Layer 4 of a small transformer language model trained on English Wikipedia (8 layers, counted from 0, width 128).
A neuron's activation on a vector x is ReLU(weights . x + bias), where the dot is the dot product.

Input weights of the MLP neurons that the questions are about. A number n stands for (n - 128) times 0.0031.
n65 (bias -0.149): 147, 93, 130, 157, 125, 92, 102, 146, 163, 107, 102, 142, 86, 79, 136, 138, 168, 168, 116, 172, 106, 121, 103, 121, 142, 146, 133, 167, 136, 143, 112, 145, 113, 58, 156, 141, 159, 170, 136, 78, 123, 152, 135, 144, 141, 96, 136, 121, 163, 127, 128, 115, 110, 170, 100, 138, 176, 82, 185, 152, 127, 182, 117, 142, 116, 195, 112, 135, 116, 153, 127, 87, 87, 167, 143, 154, 99, 189, 148, 136, 138, 116, 142, 152, 176, 111, 100, 119, 157, 104, 128, 159, 167, 173, 109, 188, 108, 163, 150, 93, 140, 150, 100, 180, 134, 57, 138, 87, 145, 111, 97, 143, 121, 72, 89, 173, 86, 165, 113, 145, 81, 135, 38, 138, 110, 141, 139, 154
n125 (bias -0.081): 152, 158, 155, 125, 130, 98, 152, 120, 122, 138, 94, 155, 111, 121, 146, 95, 107, 128, 147, 159, 158, 140, 124, 182, 143, 117, 157, 111, 109, 83, 63, 107, 129, 104, 172, 101, 131, 194, 77, 107, 101, 188, 142, 99, 186, 120, 173, 174, 104, 180, 123, 138, 208, 163, 153, 122, 188, 101, 101, 126, 122, 86, 139, 133, 180, 123, 92, 137, 91, 173, 67, 129, 142, 122, 140, 163, 158, 150, 166, 154, 128, 167, 149, 92, 127, 101, 140, 83, 152, 37, 127, 165, 105, 136, 111, 127, 137, 142, 92, 133, 120, 182, 142, 221, 56, 113, 128, 110, 136, 107, 128, 178, 192, 139, 118, 126, 170, 124, 115, 150, 125, 87, 94, 139, 101, 88, 154, 85
n172 (bias -0.008): 138, 103, 139, 145, 158, 81, 142, 156, 122, 121, 122, 159, 122, 173, 141, 144, 111, 114, 139, 135, 109, 160, 136, 117, 189, 116, 130, 89, 177, 81, 133, 182, 90, 173, 141, 155, 147, 150, 118, 149, 145, 131, 153, 93, 164, 119, 115, 97, 121, 150, 56, 125, 133, 139, 144, 83, 174, 139, 145, 76, 124, 151, 162, 146, 105, 107, 111, 128, 107, 165, 113, 114, 135, 109, 117, 126, 128, 168, 137, 123, 103, 148, 117, 86, 140, 102, 122, 97, 96, 126, 122, 71, 134, 103, 158, 147, 122, 143, 100, 82, 170, 126, 102, 65, 130, 165, 149, 120, 90, 141, 122, 174, 176, 104, 137, 112, 136, 106, 134, 76, 165, 113, 106, 158, 114, 119, 178, 110
n222 (bias 0.016): 133, 127, 129, 114, 126, 72, 94, 124, 145, 153, 115, 149, 116, 130, 201, 126, 121, 178, 100, 79, 108, 140, 115, 144, 98, 121, 177, 158, 159, 128, 184, 151, 97, 125, 125, 88, 81, 128, 99, 77, 138, 141, 127, 128, 132, 93, 110, 164, 76, 91, 77, 148, 145, 182, 86, 159, 59, 136, 144, 156, 135, 150, 156, 144, 81, 138, 148, 70, 103, 139, 121, 107, 155, 138, 118, 127, 166, 118, 147, 130, 134, 101, 157, 123, 84, 104, 111, 100, 174, 61, 117, 117, 108, 117, 90, 128, 105, 97, 119, 88, 102, 103, 119, 84, 127, 75, 148, 166, 169, 84, 165, 114, 101, 124, 176, 146, 101, 109, 186, 178, 122, 163, 93, 162, 88, 37, 168, 116
n258 (bias -0.065): 162, 104, 130, 133, 136, 148, 164, 63, 139, 132, 117, 137, 99, 107, 153, 122, 101, 133, 128, 160, 143, 127, 116, 159, 139, 194, 129, 141, 146, 118, 101, 97, 136, 84, 157, 127, 86, 145, 108, 143, 105, 140, 200, 104, 116, 135, 139, 162, 153, 148, 158, 136, 145, 174, 153, 110, 179, 154, 125, 154, 104, 213, 127, 128, 81, 106, 132, 74, 102, 134, 91, 123, 76, 197, 137, 133, 137, 78, 146, 118, 152, 133, 128, 88, 115, 102, 155, 85, 103, 123, 162, 135, 111, 146, 96, 179, 138, 168, 104, 150, 84, 191, 104, 182, 129, 170, 158, 129, 155, 124, 140, 93, 139, 67, 105, 126, 140, 167, 115, 164, 139, 132, 100, 80, 112, 35, 116, 92
n289 (bias -0.162): 131, 144, 130, 109, 110, 79, 161, 176, 152, 110, 116, 133, 93, 187, 82, 119, 91, 195, 123, 80, 125, 116, 121, 119, 144, 117, 83, 179, 136, 105, 155, 166, 60, 82, 100, 45, 108, 32, 146, 128, 120, 148, 239, 37, 127, 133, 137, 135, 178, 80, 173, 73, 140, 118, 190, 94, 140, 94, 102, 104, 131, 153, 161, 164, 77, 98, 94, 117, 137, 117, 68, 138, 110, 120, 127, 96, 97, 46, 132, 159, 111, 144, 117, 134, 118, 156, 138, 80, 110, 98, 117, 106, 85, 94, 117, 146, 119, 131, 90, 161, 140, 55, 130, 108, 96, 90, 129, 103, 133, 95, 183, 113, 99, 128, 182, 82, 71, 168, 139, 119, 122, 143, 152, 134, 157, 95, 133, 175
n341 (bias -0.152): 149, 97, 141, 123, 144, 91, 140, 135, 100, 133, 120, 136, 135, 89, 76, 134, 101, 130, 133, 105, 146, 83, 124, 145, 126, 178, 135, 146, 162, 130, 113, 149, 118, 119, 140, 143, 138, 161, 142, 169, 119, 117, 140, 92, 152, 84, 87, 127, 172, 146, 109, 130, 153, 171, 126, 144, 59, 167, 125, 154, 137, 88, 128, 155, 159, 157, 103, 141, 107, 145, 167, 131, 113, 141, 120, 94, 86, 181, 134, 141, 132, 118, 104, 116, 120, 131, 125, 115, 160, 129, 171, 93, 121, 149, 115, 123, 147, 143, 123, 130, 130, 99, 130, 110, 132, 66, 142, 102, 117, 110, 162, 114, 148, 55, 170, 144, 121, 146, 131, 99, 128, 178, 138, 140, 108, 107, 191, 109
n389 (bias -0.145): 135, 128, 77, 119, 153, 111, 159, 78, 89, 109, 72, 128, 184, 142, 121, 72, 139, 104, 117, 118, 104, 123, 145, 129, 121, 130, 81, 191, 141, 166, 114, 122, 126, 65, 190, 113, 118, 176, 167, 106, 117, 119, 167, 80, 134, 106, 106, 105, 139, 139, 173, 73, 145, 173, 124, 69, 153, 179, 156, 163, 141, 78, 151, 134, 64, 101, 157, 163, 142, 153, 70, 156, 103, 128, 171, 126, 87, 127, 152, 122, 148, 186, 140, 135, 152, 159, 119, 112, 147, 137, 154, 93, 94, 159, 144, 166, 95, 195, 81, 164, 167, 160, 154, 159, 95, 110, 94, 92, 123, 127, 163, 168, 162, 115, 112, 106, 125, 126, 161, 92, 96, 110, 28, 120, 143, 132, 124, 186
n395 (bias -0.159): 109, 137, 134, 113, 128, 115, 92, 134, 129, 115, 84, 143, 125, 164, 126, 103, 167, 183, 165, 94, 96, 121, 129, 154, 141, 111, 122, 150, 144, 100, 148, 141, 98, 175, 127, 130, 84, 139, 123, 119, 122, 112, 133, 117, 162, 101, 90, 112, 126, 103, 123, 100, 130, 129, 116, 146, 95, 142, 115, 127, 158, 126, 131, 130, 138, 103, 186, 136, 138, 136, 109, 98, 122, 158, 136, 132, 147, 121, 159, 113, 147, 85, 135, 117, 64, 129, 137, 191, 100, 198, 145, 154, 173, 161, 161, 133, 137, 126, 144, 169, 134, 104, 101, 144, 172, 117, 98, 108, 143, 172, 143, 143, 156, 124, 128, 124, 101, 153, 140, 143, 162, 118, 108, 89, 124, 118, 160, 214
n410 (bias -0.063): 115, 90, 141, 126, 132, 140, 131, 149, 72, 137, 144, 145, 135, 68, 129, 121, 91, 154, 99, 73, 112, 86, 103, 107, 137, 114, 171, 165, 132, 161, 122, 125, 145, 122, 149, 139, 111, 123, 92, 134, 127, 70, 162, 130, 109, 166, 158, 132, 140, 147, 126, 127, 236, 136, 102, 105, 142, 102, 148, 82, 129, 91, 152, 155, 80, 164, 147, 149, 186, 145, 138, 170, 139, 151, 124, 164, 123, 171, 148, 89, 63, 132, 136, 114, 171, 135, 181, 98, 134, 140, 171, 153, 129, 158, 134, 116, 107, 112, 111, 143, 144, 175, 54, 152, 82, 76, 90, 106, 107, 110, 68, 154, 155, 138, 56, 68, 136, 83, 96, 89, 144, 180, 112, 71, 64, 119, 81, 204
n470 (bias -0.093): 90, 109, 92, 73, 111, 133, 168, 59, 69, 62, 136, 137, 138, 166, 160, 150, 182, 145, 101, 118, 120, 72, 142, 126, 94, 228, 92, 98, 247, 53, 103, 130, 122, 106, 108, 150, 119, 49, 106, 84, 30, 175, 136, 124, 133, 142, 160, 157, 151, 151, 95, 105, 80, 177, 101, 186, 60, 130, 205, 134, 103, 137, 103, 179, 80, 123, 132, 104, 139, 209, 88, 99, 93, 128, 148, 116, 100, 158, 180, 76, 94, 123, 162, 163, 162, 139, 115, 142, 136, 160, 193, 101, 97, 63, 158, 130, 116, 68, 114, 61, 85, 198, 116, 174, 22, 192, 114, 85, 84, 133, 64, 129, 112, 118, 107, 115, 96, 156, 84, 94, 148, 106, 85, 176, 115, 121, 120, 152

Each question shows a token from some text and the vector x that enters the MLP there. A number n stands for (n - 128) times 0.065.

" Swed": 125, 124, 151, 151, 129, 114, 128, 135, 112, 100, 129, 131, 121, 132, 122, 140, 151, 120, 147, 145, 134, 170, 137, 113, 118, 130, 116, 114, 115, 102, 124, 135, 129, 155, 123, 160, 123, 129, 147, 137, 129, 138, 104, 147, 122, 137, 143, 137, 111, 98, 146, 135, 135, 141, 152, 146, 122, 128, 136, 132, 99, 134, 143, 104, 125, 142, 115, 128, 91, 110, 155, 124, 131, 120, 129, 119, 137, 111, 32, 135, 106, 149, 129, 134, 132, 97, 129, 141, 117, 135, 99, 135, 138, 107, 142, 120, 112, 114, 175, 130, 142, 122, 131, 148, 138, 155, 156, 129, 157, 141, 128, 134, 125, 152, 121, 133, 136, 125, 128, 119, 127, 113, 141, 131, 99, 177, 121, 139
The neuron with the highest activation: n172

" | \"": 118, 124, 110, 130, 127, 160, 138, 116, 128, 186, 113, 114, 124, 128, 96, 143, 130, 116, 129, 127, 122, 126, 132, 40, 141, 108, 122, 117, 144, 120, 149, 120, 137, 112, 135, 142, 123, 139, 108, 138, 149, 125, 117, 115, 127, 110, 129, 126, 154, 124, 124, 140, 125, 133, 120, 134, 136, 131, 124, 141, 133, 108, 98, 97, 124, 113, 130, 156, 121, 109, 122, 118, 131, 120, 119, 111, 115, 132, 38, 140, 148, 133, 107, 99, 141, 114, 124, 132, 134, 130, 106, 146, 146, 131, 135, 160, 120, 122, 177, 123, 118, 142, 109, 135, 147, 138, 158, 129, 138, 102, 130, 119, 128, 114, 144, 135, 138, 124, 131, 119, 117, 130, 126, 115, 133, 116, 142, 125
The two highest activations, in order: n341, n65

"====": 117, 129, 129, 114, 117, 152, 124, 95, 143, 165, 145, 115, 104, 150, 131, 142, 123, 140, 126, 159, 141, 150, 155, 102, 126, 139, 131, 120, 144, 122, 129, 142, 129, 104, 127, 136, 128, 153, 103, 153, 161, 124, 129, 138, 112, 118, 132, 136, 143, 117, 122, 145, 149, 145, 136, 129, 139, 141, 152, 105, 127, 131, 135, 59, 153, 114, 105, 150, 144, 156, 153, 137, 122, 128, 150, 141, 114, 115, 49, 130, 145, 119, 106, 115, 136, 124, 118, 147, 121, 136, 126, 140, 116, 135, 138, 110, 126, 139, 153, 142, 149, 134, 113, 119, 123, 138, 141, 142, 119, 137, 134, 99, 101, 142, 103, 124, 138, 99, 130, 124, 141, 144, 138, 113, 124, 124, 157, 103
The two highest activations, in order: n258, n172

"in": 114, 133, 112, 121, 130, 139, 114, 129, 147, 158, 156, 111, 138, 143, 114, 152, 126, 137, 117, 127, 125, 129, 158, 103, 134, 142, 134, 155, 98, 128, 151, 130, 123, 117, 120, 139, 135, 142, 115, 137, 109, 120, 137, 120, 79, 133, 131, 156, 130, 117, 139, 131, 131, 126, 125, 134, 122, 123, 101, 120, 134, 119, 96, 120, 141, 116, 156, 109, 113, 117, 140, 144, 121, 125, 141, 141, 140, 118, 28, 144, 110, 144, 148, 143, 137, 132, 122, 99, 142, 97, 99, 134, 133, 142, 125, 112, 127, 124, 128, 126, 127, 123, 138, 117, 116, 131, 150, 146, 139, 129, 141, 121, 115, 165, 128, 142, 136, 127, 129, 118, 129, 149, 156, 140, 133, 107, 107, 145
Which neuron fires most, and how strongly? n289, at about 1

"The": 126, 129, 123, 121, 122, 155, 133, 123, 116, 142, 122, 103, 141, 133, 117, 121, 143, 112, 117, 118, 120, 150, 171, 63, 128, 133, 107, 136, 123, 132, 138, 119, 130, 118, 150, 132, 124, 136, 130, 128, 137, 119, 128, 138, 131, 124, 135, 128, 123, 132, 126, 131, 140, 136, 138, 115, 145, 133, 131, 138, 139, 128, 134, 36, 100, 110, 119, 135, 118, 125, 116, 143, 122, 132, 143, 139, 123, 145, 21, 122, 134, 159, 122, 127, 121, 117, 131, 133, 141, 126, 114, 122, 115, 121, 143, 130, 128, 106, 138, 115, 135, 136, 142, 134, 125, 139, 132, 134, 128, 143, 126, 150, 131, 146, 117, 131, 136, 136, 137, 125, 129, 106, 120, 123, 125, 135, 130, 92
Which neuron fires most, and how strongly? n389, at about 2

"ever": 129, 132, 124, 140, 146, 142, 153, 131, 125, 154, 101, 126, 118, 101, 107, 148, 126, 107, 107, 156, 137, 111, 133, 96, 125, 116, 130, 121, 109, 117, 142, 114, 150, 105, 122, 131, 113, 139, 127, 125, 136, 130, 138, 178, 118, 136, 146, 132, 145, 113, 131, 122, 107, 137, 132, 145, 145, 91, 146, 126, 103, 133, 113, 100, 122, 115, 175, 114, 110, 104, 124, 135, 141, 126, 119, 131, 132, 126, 40, 137, 136, 119, 134, 123, 125, 126, 132, 115, 148, 112, 130, 116, 145, 155, 110, 153, 118, 118, 106, 118, 122, 124, 100, 139, 126, 142, 158, 128, 163, 121, 141, 130, 111, 143, 126, 145, 138, 128, 104, 135, 116, 110, 148, 122, 145, 107, 134, 108
Which neuron fires most, and how strongly? n258, at about 2

" \"W": 131, 121, 131, 128, 140, 110, 122, 120, 131, 110, 129, 98, 118, 123, 97, 153, 138, 127, 142, 147, 136, 127, 122, 77, 141, 128, 128, 115, 143, 118, 144, 133, 130, 119, 127, 171, 129, 131, 123, 121, 155, 138, 124, 158, 91, 141, 132, 139, 118, 127, 130, 112, 152, 120, 125, 127, 148, 119, 142, 140, 119, 135, 100, 90, 126, 110, 121, 155, 119, 130, 136, 103, 129, 127, 136, 120, 132, 140, 30, 131, 133, 131, 115, 124, 166, 114, 118, 135, 116, 127, 131, 136, 157, 132, 136, 165, 130, 110, 184, 139, 154, 132, 112, 128, 152, 120, 163, 121, 118, 112, 121, 111, 91, 131, 124, 130, 136, 131, 120, 116, 108, 110, 125, 132, 129, 141, 137, 111
The neuron with the highest activation: n65

"i": 127, 132, 128, 139, 118, 134, 114, 120, 145, 119, 131, 107, 128, 146, 108, 142, 128, 135, 120, 121, 143, 109, 150, 78, 121, 106, 144, 130, 129, 135, 125, 124, 103, 116, 128, 140, 120, 121, 136, 126, 109, 136, 134, 116, 104, 123, 121, 127, 123, 116, 147, 148, 104, 103, 127, 134, 125, 119, 119, 106, 138, 138, 125, 122, 136, 137, 131, 90, 112, 107, 141, 160, 112, 130, 111, 145, 125, 118, 27, 119, 115, 134, 118, 132, 132, 137, 152, 120, 139, 121, 110, 127, 123, 143, 125, 120, 118, 127, 141, 124, 138, 121, 157, 124, 118, 107, 149, 141, 153, 106, 118, 128, 102, 158, 142, 129, 138, 120, 132, 132, 133, 118, 158, 130, 146, 125, 129, 80
The neuron with the highest activation: n289

"inger": 127, 121, 127, 123, 130, 128, 120, 135, 125, 149, 129, 100, 129, 136, 87, 155, 137, 136, 136, 130, 154, 118, 164, 103, 117, 132, 121, 150, 123, 126, 135, 152, 99, 102, 108, 147, 132, 119, 126, 141, 119, 133, 121, 137, 101, 123, 109, 141, 123, 127, 145, 135, 140, 112, 134, 126, 114, 121, 113, 126, 111, 147, 111, 96, 138, 116, 125, 105, 91, 122, 137, 156, 119, 137, 120, 148, 143, 123, 33, 129, 122, 121, 119, 141, 137, 129, 142, 104, 137, 111, 143, 106, 145, 136, 118, 114, 154, 100, 133, 138, 136, 129, 157, 113, 121, 120, 163, 143, 139, 129, 131, 134, 83, 129, 147, 120, 136, 98, 125, 114, 101, 138, 165, 137, 112, 117, 132, 106
The two highest activations, in order: n289, n341

"a": 131, 130, 124, 106, 109, 149, 131, 127, 147, 141, 146, 83, 125, 142, 100, 129, 132, 129, 119, 119, 118, 106, 129, 106, 140, 110, 131, 141, 117, 134, 116, 127, 157, 126, 118, 137, 138, 128, 152, 152, 109, 128, 133, 143, 99, 127, 134, 114, 115, 118, 125, 142, 126, 96, 123, 134, 123, 126, 133, 102, 145, 125, 98, 97, 139, 150, 99, 106, 131, 111, 138, 178, 119, 138, 134, 134, 119, 106, 26, 112, 98, 120, 102, 133, 146, 137, 112, 120, 137, 135, 114, 117, 144, 119, 129, 133, 113, 112, 156, 150, 139, 130, 136, 101, 123, 117, 140, 135, 145, 119, 129, 132, 146, 144, 133, 118, 133, 129, 121, 125, 142, 117, 172, 113, 133, 141, 135, 136
The neuron with the highest activation: n410

" of": 123, 126, 116, 118, 137, 183, 122, 127, 136, 141, 108, 111, 110, 106, 105, 152, 130, 88, 110, 144, 129, 122, 106, 101, 142, 111, 147, 127, 127, 110, 130, 121, 128, 98, 130, 161, 117, 131, 116, 132, 154, 134, 97, 147, 119, 140, 151, 126, 140, 135, 122, 113, 108, 146, 127, 133, 139, 122, 141, 117, 106, 113, 127, 42, 144, 134, 140, 119, 144, 102, 112, 140, 137, 119, 143, 134, 124, 132, 44, 123, 118, 103, 105, 123, 118, 102, 136, 113, 137, 124, 142, 135, 146, 127, 128, 152, 124, 128, 129, 117, 115, 152, 104, 127, 117, 136, 150, 123, 142, 114, 114, 121, 114, 120, 118, 143, 138, 145, 109, 132, 135, 130, 125, 139, 124, 133, 140, 114
The neuron with the highest activation: n65

"duc": 102, 131, 124, 132, 79, 143, 149, 118, 124, 186, 156, 103, 121, 122, 129, 161, 130, 95, 116, 137, 120, 131, 156, 145, 141, 123, 114, 156, 114, 121, 106, 133, 172, 128, 126, 134, 131, 127, 138, 126, 150, 108, 100, 124, 88, 119, 110, 118, 129, 139, 125, 121, 145, 129, 113, 146, 117, 128, 130, 136, 100, 121, 142, 106, 139, 135, 115, 114, 110, 121, 147, 158, 109, 106, 150, 110, 119, 116, 38, 123, 127, 136, 139, 140, 148, 134, 124, 122, 141, 114, 130, 111, 123, 156, 134, 122, 134, 127, 132, 150, 98, 115, 123, 135, 124, 127, 154, 114, 117, 155, 141, 125, 105, 121, 134, 126, 136, 93, 133, 132, 132, 142, 142, 121, 126, 140, 116, 105
The neuron with the highest activation: n341

"1": 119, 136, 113, 121, 124, 147, 102, 130, 137, 145, 149, 127, 125, 127, 126, 126, 145, 142, 139, 137, 137, 172, 123, 93, 126, 144, 123, 137, 120, 104, 135, 118, 165, 110, 119, 134, 122, 142, 125, 103, 127, 121, 144, 139, 134, 110, 140, 119, 117, 130, 143, 122, 148, 135, 134, 131, 128, 121, 134, 145, 120, 103, 133, 77, 118, 121, 103, 122, 117, 131, 110, 132, 133, 110, 132, 138, 150, 132, 34, 139, 128, 136, 126, 116, 105, 102, 135, 132, 148, 110, 137, 109, 135, 140, 134, 57, 137, 100, 132, 117, 142, 133, 132, 142, 125, 136, 126, 139, 129, 116, 136, 130, 76, 150, 154, 116, 136, 102, 112, 133, 132, 120, 123, 135, 132, 133, 110, 92
The two highest activations, in order: n125, n222

" German": 138, 127, 129, 121, 133, 145, 128, 120, 108, 137, 106, 111, 147, 117, 116, 139, 130, 135, 129, 134, 147, 166, 152, 109, 113, 123, 121, 123, 117, 132, 133, 124, 130, 150, 117, 124, 123, 134, 135, 143, 140, 130, 125, 149, 111, 117, 147, 124, 101, 146, 129, 151, 120, 136, 153, 130, 164, 133, 118, 117, 104, 135, 143, 71, 111, 118, 129, 97, 98, 123, 128, 131, 116, 130, 120, 114, 107, 126, 34, 140, 111, 150, 137, 129, 125, 127, 136, 107, 149, 112, 91, 133, 138, 120, 137, 123, 124, 117, 153, 115, 136, 140, 148, 122, 127, 137, 154, 123, 147, 166, 127, 149, 127, 124, 115, 130, 136, 124, 140, 117, 130, 111, 153, 136, 128, 151, 144, 75
The two highest activations, in order: n172, n125

", M": 98, 126, 116, 140, 128, 152, 109, 113, 136, 123, 138, 128, 131, 143, 113, 136, 147, 148, 115, 137, 134, 121, 160, 86, 132, 155, 125, 90, 152, 119, 128, 139, 121, 125, 131, 144, 124, 120, 136, 134, 117, 123, 97, 132, 67, 129, 131, 132, 137, 128, 127, 131, 124, 133, 127, 132, 113, 121, 128, 149, 100, 106, 116, 101, 130, 136, 109, 116, 119, 113, 158, 119, 132, 113, 151, 145, 122, 125, 30, 120, 117, 114, 121, 139, 160, 85, 129, 143, 120, 127, 142, 131, 139, 121, 144, 102, 131, 107, 172, 119, 138, 143, 130, 132, 105, 145, 133, 116, 131, 126, 115, 115, 113, 107, 131, 129, 136, 123, 127, 125, 131, 109, 133, 162, 130, 127, 121, 127
The neuron with the highest activation: n470

"977": 127, 136, 135, 158, 126, 119, 137, 138, 130, 151, 132, 139, 127, 145, 104, 138, 146, 109, 142, 135, 124, 176, 158, 116, 114, 104, 123, 93, 109, 105, 129, 145, 132, 137, 146, 117, 110, 124, 117, 109, 133, 155, 108, 121, 118, 125, 119, 139, 128, 123, 138, 151, 134, 122, 141, 111, 114, 119, 106, 118, 110, 102, 144, 58, 135, 124, 114, 122, 82, 140, 144, 137, 141, 100, 130, 128, 119, 132, 39, 148, 133, 142, 137, 138, 127, 114, 132, 140, 125, 117, 153, 130, 147, 129, 137, 78, 131, 117, 124, 130, 136, 131, 132, 119, 135, 138, 124, 129, 110, 143, 151, 113, 124, 124, 133, 136, 137, 117, 124, 120, 118, 118, 126, 130, 138, 147, 136, 88
The neuron with the highest activation: n172

" That": 120, 122, 114, 117, 127, 131, 127, 133, 136, 155, 107, 86, 146, 147, 111, 153, 141, 108, 129, 135, 137, 151, 147, 105, 133, 126, 128, 125, 126, 157, 139, 117, 142, 119, 167, 149, 124, 147, 126, 126, 125, 132, 103, 127, 105, 134, 93, 140, 132, 125, 131, 108, 143, 141, 128, 145, 158, 153, 122, 139, 117, 105, 106, 57, 109, 130, 129, 127, 100, 120, 142, 158, 111, 134, 133, 134, 125, 139, 43, 130, 130, 125, 114, 131, 143, 129, 124, 102, 133, 130, 127, 120, 118, 137, 128, 108, 121, 102, 161, 134, 114, 137, 113, 127, 152, 126, 162, 137, 127, 137, 142, 130, 134, 102, 142, 155, 137, 99, 112, 123, 140, 112, 135, 133, 113, 113, 121, 100
The two highest activations, in order: n341, n258

"u": 123, 132, 126, 143, 131, 130, 133, 131, 158, 120, 140, 109, 132, 119, 112, 144, 127, 142, 105, 115, 123, 132, 163, 124, 122, 131, 151, 129, 118, 139, 127, 132, 130, 133, 137, 135, 135, 119, 151, 117, 119, 137, 109, 111, 69, 137, 120, 138, 122, 128, 139, 149, 131, 124, 133, 125, 129, 120, 125, 126, 129, 138, 106, 132, 107, 141, 141, 109, 113, 92, 129, 145, 119, 147, 106, 140, 125, 127, 32, 121, 136, 143, 163, 143, 141, 138, 145, 124, 146, 110, 121, 138, 129, 141, 123, 117, 132, 142, 167, 117, 144, 110, 135, 115, 130, 103, 150, 154, 166, 108, 138, 109, 100, 177, 141, 130, 137, 142, 132, 132, 135, 118, 156, 118, 160, 108, 126, 105
The neuron with the highest activation: n222

"es": 119, 125, 137, 127, 122, 116, 133, 149, 129, 101, 140, 90, 115, 128, 105, 137, 141, 114, 142, 119, 128, 127, 141, 94, 127, 132, 149, 135, 122, 123, 122, 143, 121, 115, 120, 144, 141, 124, 130, 141, 133, 109, 97, 137, 97, 132, 108, 101, 128, 124, 144, 138, 142, 111, 135, 120, 122, 118, 116, 112, 122, 136, 127, 91, 140, 147, 93, 118, 97, 100, 138, 183, 144, 128, 132, 130, 114, 118, 29, 130, 115, 111, 95, 117, 134, 127, 116, 143, 138, 119, 145, 109, 148, 136, 128, 112, 128, 157, 143, 144, 133, 117, 111, 109, 133, 117, 149, 126, 127, 140, 119, 125, 141, 122, 149, 130, 135, 117, 116, 141, 122, 129, 184, 136, 135, 126, 145, 126
The neuron with the highest activation: n341

"2": 113, 132, 111, 138, 125, 126, 89, 130, 135, 165, 124, 136, 110, 151, 111, 128, 151, 123, 129, 129, 138, 193, 162, 97, 127, 139, 131, 110, 104, 127, 160, 121, 122, 116, 122, 133, 118, 131, 107, 108, 132, 119, 125, 149, 138, 124, 133, 139, 118, 130, 143, 130, 127, 123, 135, 127, 114, 136, 124, 120, 135, 114, 124, 65, 120, 125, 121, 116, 126, 110, 128, 132, 126, 126, 122, 145, 126, 137, 38, 124, 136, 130, 127, 119, 116, 129, 159, 137, 135, 111, 142, 139, 150, 156, 125, 86, 136, 93, 122, 115, 144, 110, 135, 130, 129, 125, 116, 130, 117, 129, 136, 125, 110, 152, 147, 124, 137, 123, 135, 144, 118, 136, 86, 136, 149, 131, 123, 107
Which neuron fires most, and how strongly? n222, at about 1.2

"4": 120, 135, 124, 124, 133, 136, 117, 140, 129, 141, 115, 120, 122, 126, 117, 122, 134, 140, 123, 141, 116, 157, 138, 126, 119, 110, 140, 112, 121, 149, 139, 125, 141, 134, 126, 124, 106, 135, 130, 120, 140, 116, 123, 139, 150, 118, 120, 95, 132, 130, 130, 146, 156, 104, 121, 126, 134, 150, 132, 110, 118, 118, 145, 49, 143, 132, 120, 128, 73, 99, 136, 129, 132, 125, 121, 142, 126, 110, 39, 118, 137, 104, 111, 125, 116, 102, 125, 140, 132, 133, 149, 142, 141, 136, 147, 83, 113, 114, 121, 138, 149, 119, 121, 128, 123, 127, 112, 144, 151, 142, 129, 145, 130, 131, 151, 108, 139, 126, 126, 146, 120, 114, 140, 145, 134, 148, 125, 110
Which neuron fires most, and how strongly? n395, at about 0.34

"905": 129, 142, 121, 138, 124, 129, 142, 112, 137, 156, 140, 138, 121, 122, 119, 118, 135, 128, 111, 147, 118, 147, 141, 119, 124, 108, 125, 114, 102, 106, 133, 123, 141, 133, 122, 122, 113, 145, 110, 132, 130, 128, 125, 136, 140, 119, 133, 129, 122, 145, 122, 148, 137, 125, 145, 130, 146, 134, 114, 124, 121, 131, 142, 50, 131, 118, 118, 119, 99, 112, 129, 142, 136, 126, 135, 132, 140, 125, 35, 136, 123, 120, 141, 133, 112, 122, 127, 139, 144, 138, 143, 137, 131, 135, 127, 91, 133, 103, 149, 136, 151, 111, 153, 132, 129, 127, 135, 123, 115, 134, 158, 133, 103, 142, 142, 135, 139, 101, 113, 133, 132, 109, 136, 138, 133, 146, 121, 86
The neuron with the highest activation: n125

"side": 110, 132, 148, 135, 139, 121, 126, 115, 136, 141, 119, 95, 135, 117, 118, 151, 140, 119, 144, 127, 111, 115, 116, 119, 121, 110, 133, 112, 102, 117, 122, 122, 90, 124, 136, 107, 126, 149, 128, 127, 139, 148, 104, 167, 85, 138, 122, 125, 127, 111, 141, 135, 134, 130, 138, 138, 104, 126, 140, 144, 95, 117, 90, 51, 130, 145, 144, 130, 109, 111, 139, 153, 138, 134, 128, 141, 137, 140, 36, 114, 137, 149, 107, 119, 108, 139, 169, 128, 136, 145, 149, 128, 150, 124, 129, 131, 138, 103, 144, 140, 119, 111, 143, 109, 120, 133, 155, 142, 137, 137, 142, 110, 96, 144, 139, 132, 135, 127, 125, 130, 121, 133, 133, 138, 123, 130, 155, 112
The neuron with the highest activation: n222

"iss": 115, 135, 101, 141, 121, 138, 141, 135, 125, 152, 152, 102, 144, 108, 112, 138, 143, 121, 124, 131, 110, 131, 139, 144, 107, 128, 127, 130, 116, 112, 127, 134, 122, 133, 108, 141, 141, 159, 120, 130, 126, 139, 118, 154, 86, 127, 126, 120, 123, 130, 119, 135, 127, 99, 123, 135, 128, 109, 113, 133, 146, 138, 131, 119, 128, 141, 139, 83, 58, 117, 138, 146, 130, 93, 131, 117, 118, 130, 39, 109, 137, 143, 129, 128, 139, 121, 136, 135, 138, 124, 156, 137, 144, 137, 149, 103, 154, 113, 123, 144, 136, 108, 130, 108, 140, 128, 158, 138, 131, 129, 126, 129, 110, 123, 127, 135, 137, 129, 130, 133, 133, 148, 187, 150, 131, 147, 127, 94
Which neuron fires most, and how strongly? n341, at about 0.081

"ing": 120, 129, 148, 110, 132, 131, 142, 114, 124, 129, 157, 98, 115, 150, 113, 124, 129, 104, 145, 123, 137, 149, 130, 117, 132, 117, 133, 122, 101, 111, 135, 136, 133, 126, 117, 144, 120, 125, 112, 124, 117, 128, 114, 132, 151, 145, 130, 149, 119, 139, 123, 134, 132, 142, 127, 114, 133, 138, 124, 115, 115, 139, 158, 42, 134, 118, 111, 114, 131, 126, 121, 180, 140, 150, 121, 139, 134, 137, 32, 129, 118, 98, 107, 122, 130, 134, 113, 126, 122, 113, 148, 142, 122, 131, 127, 100, 129, 115, 142, 133, 112, 132, 131, 138, 124, 104, 136, 117, 125, 137, 132, 148, 99, 142, 120, 134, 137, 128, 147, 141, 121, 129, 157, 120, 140, 159, 119, 118
The neuron with the highest activation: n125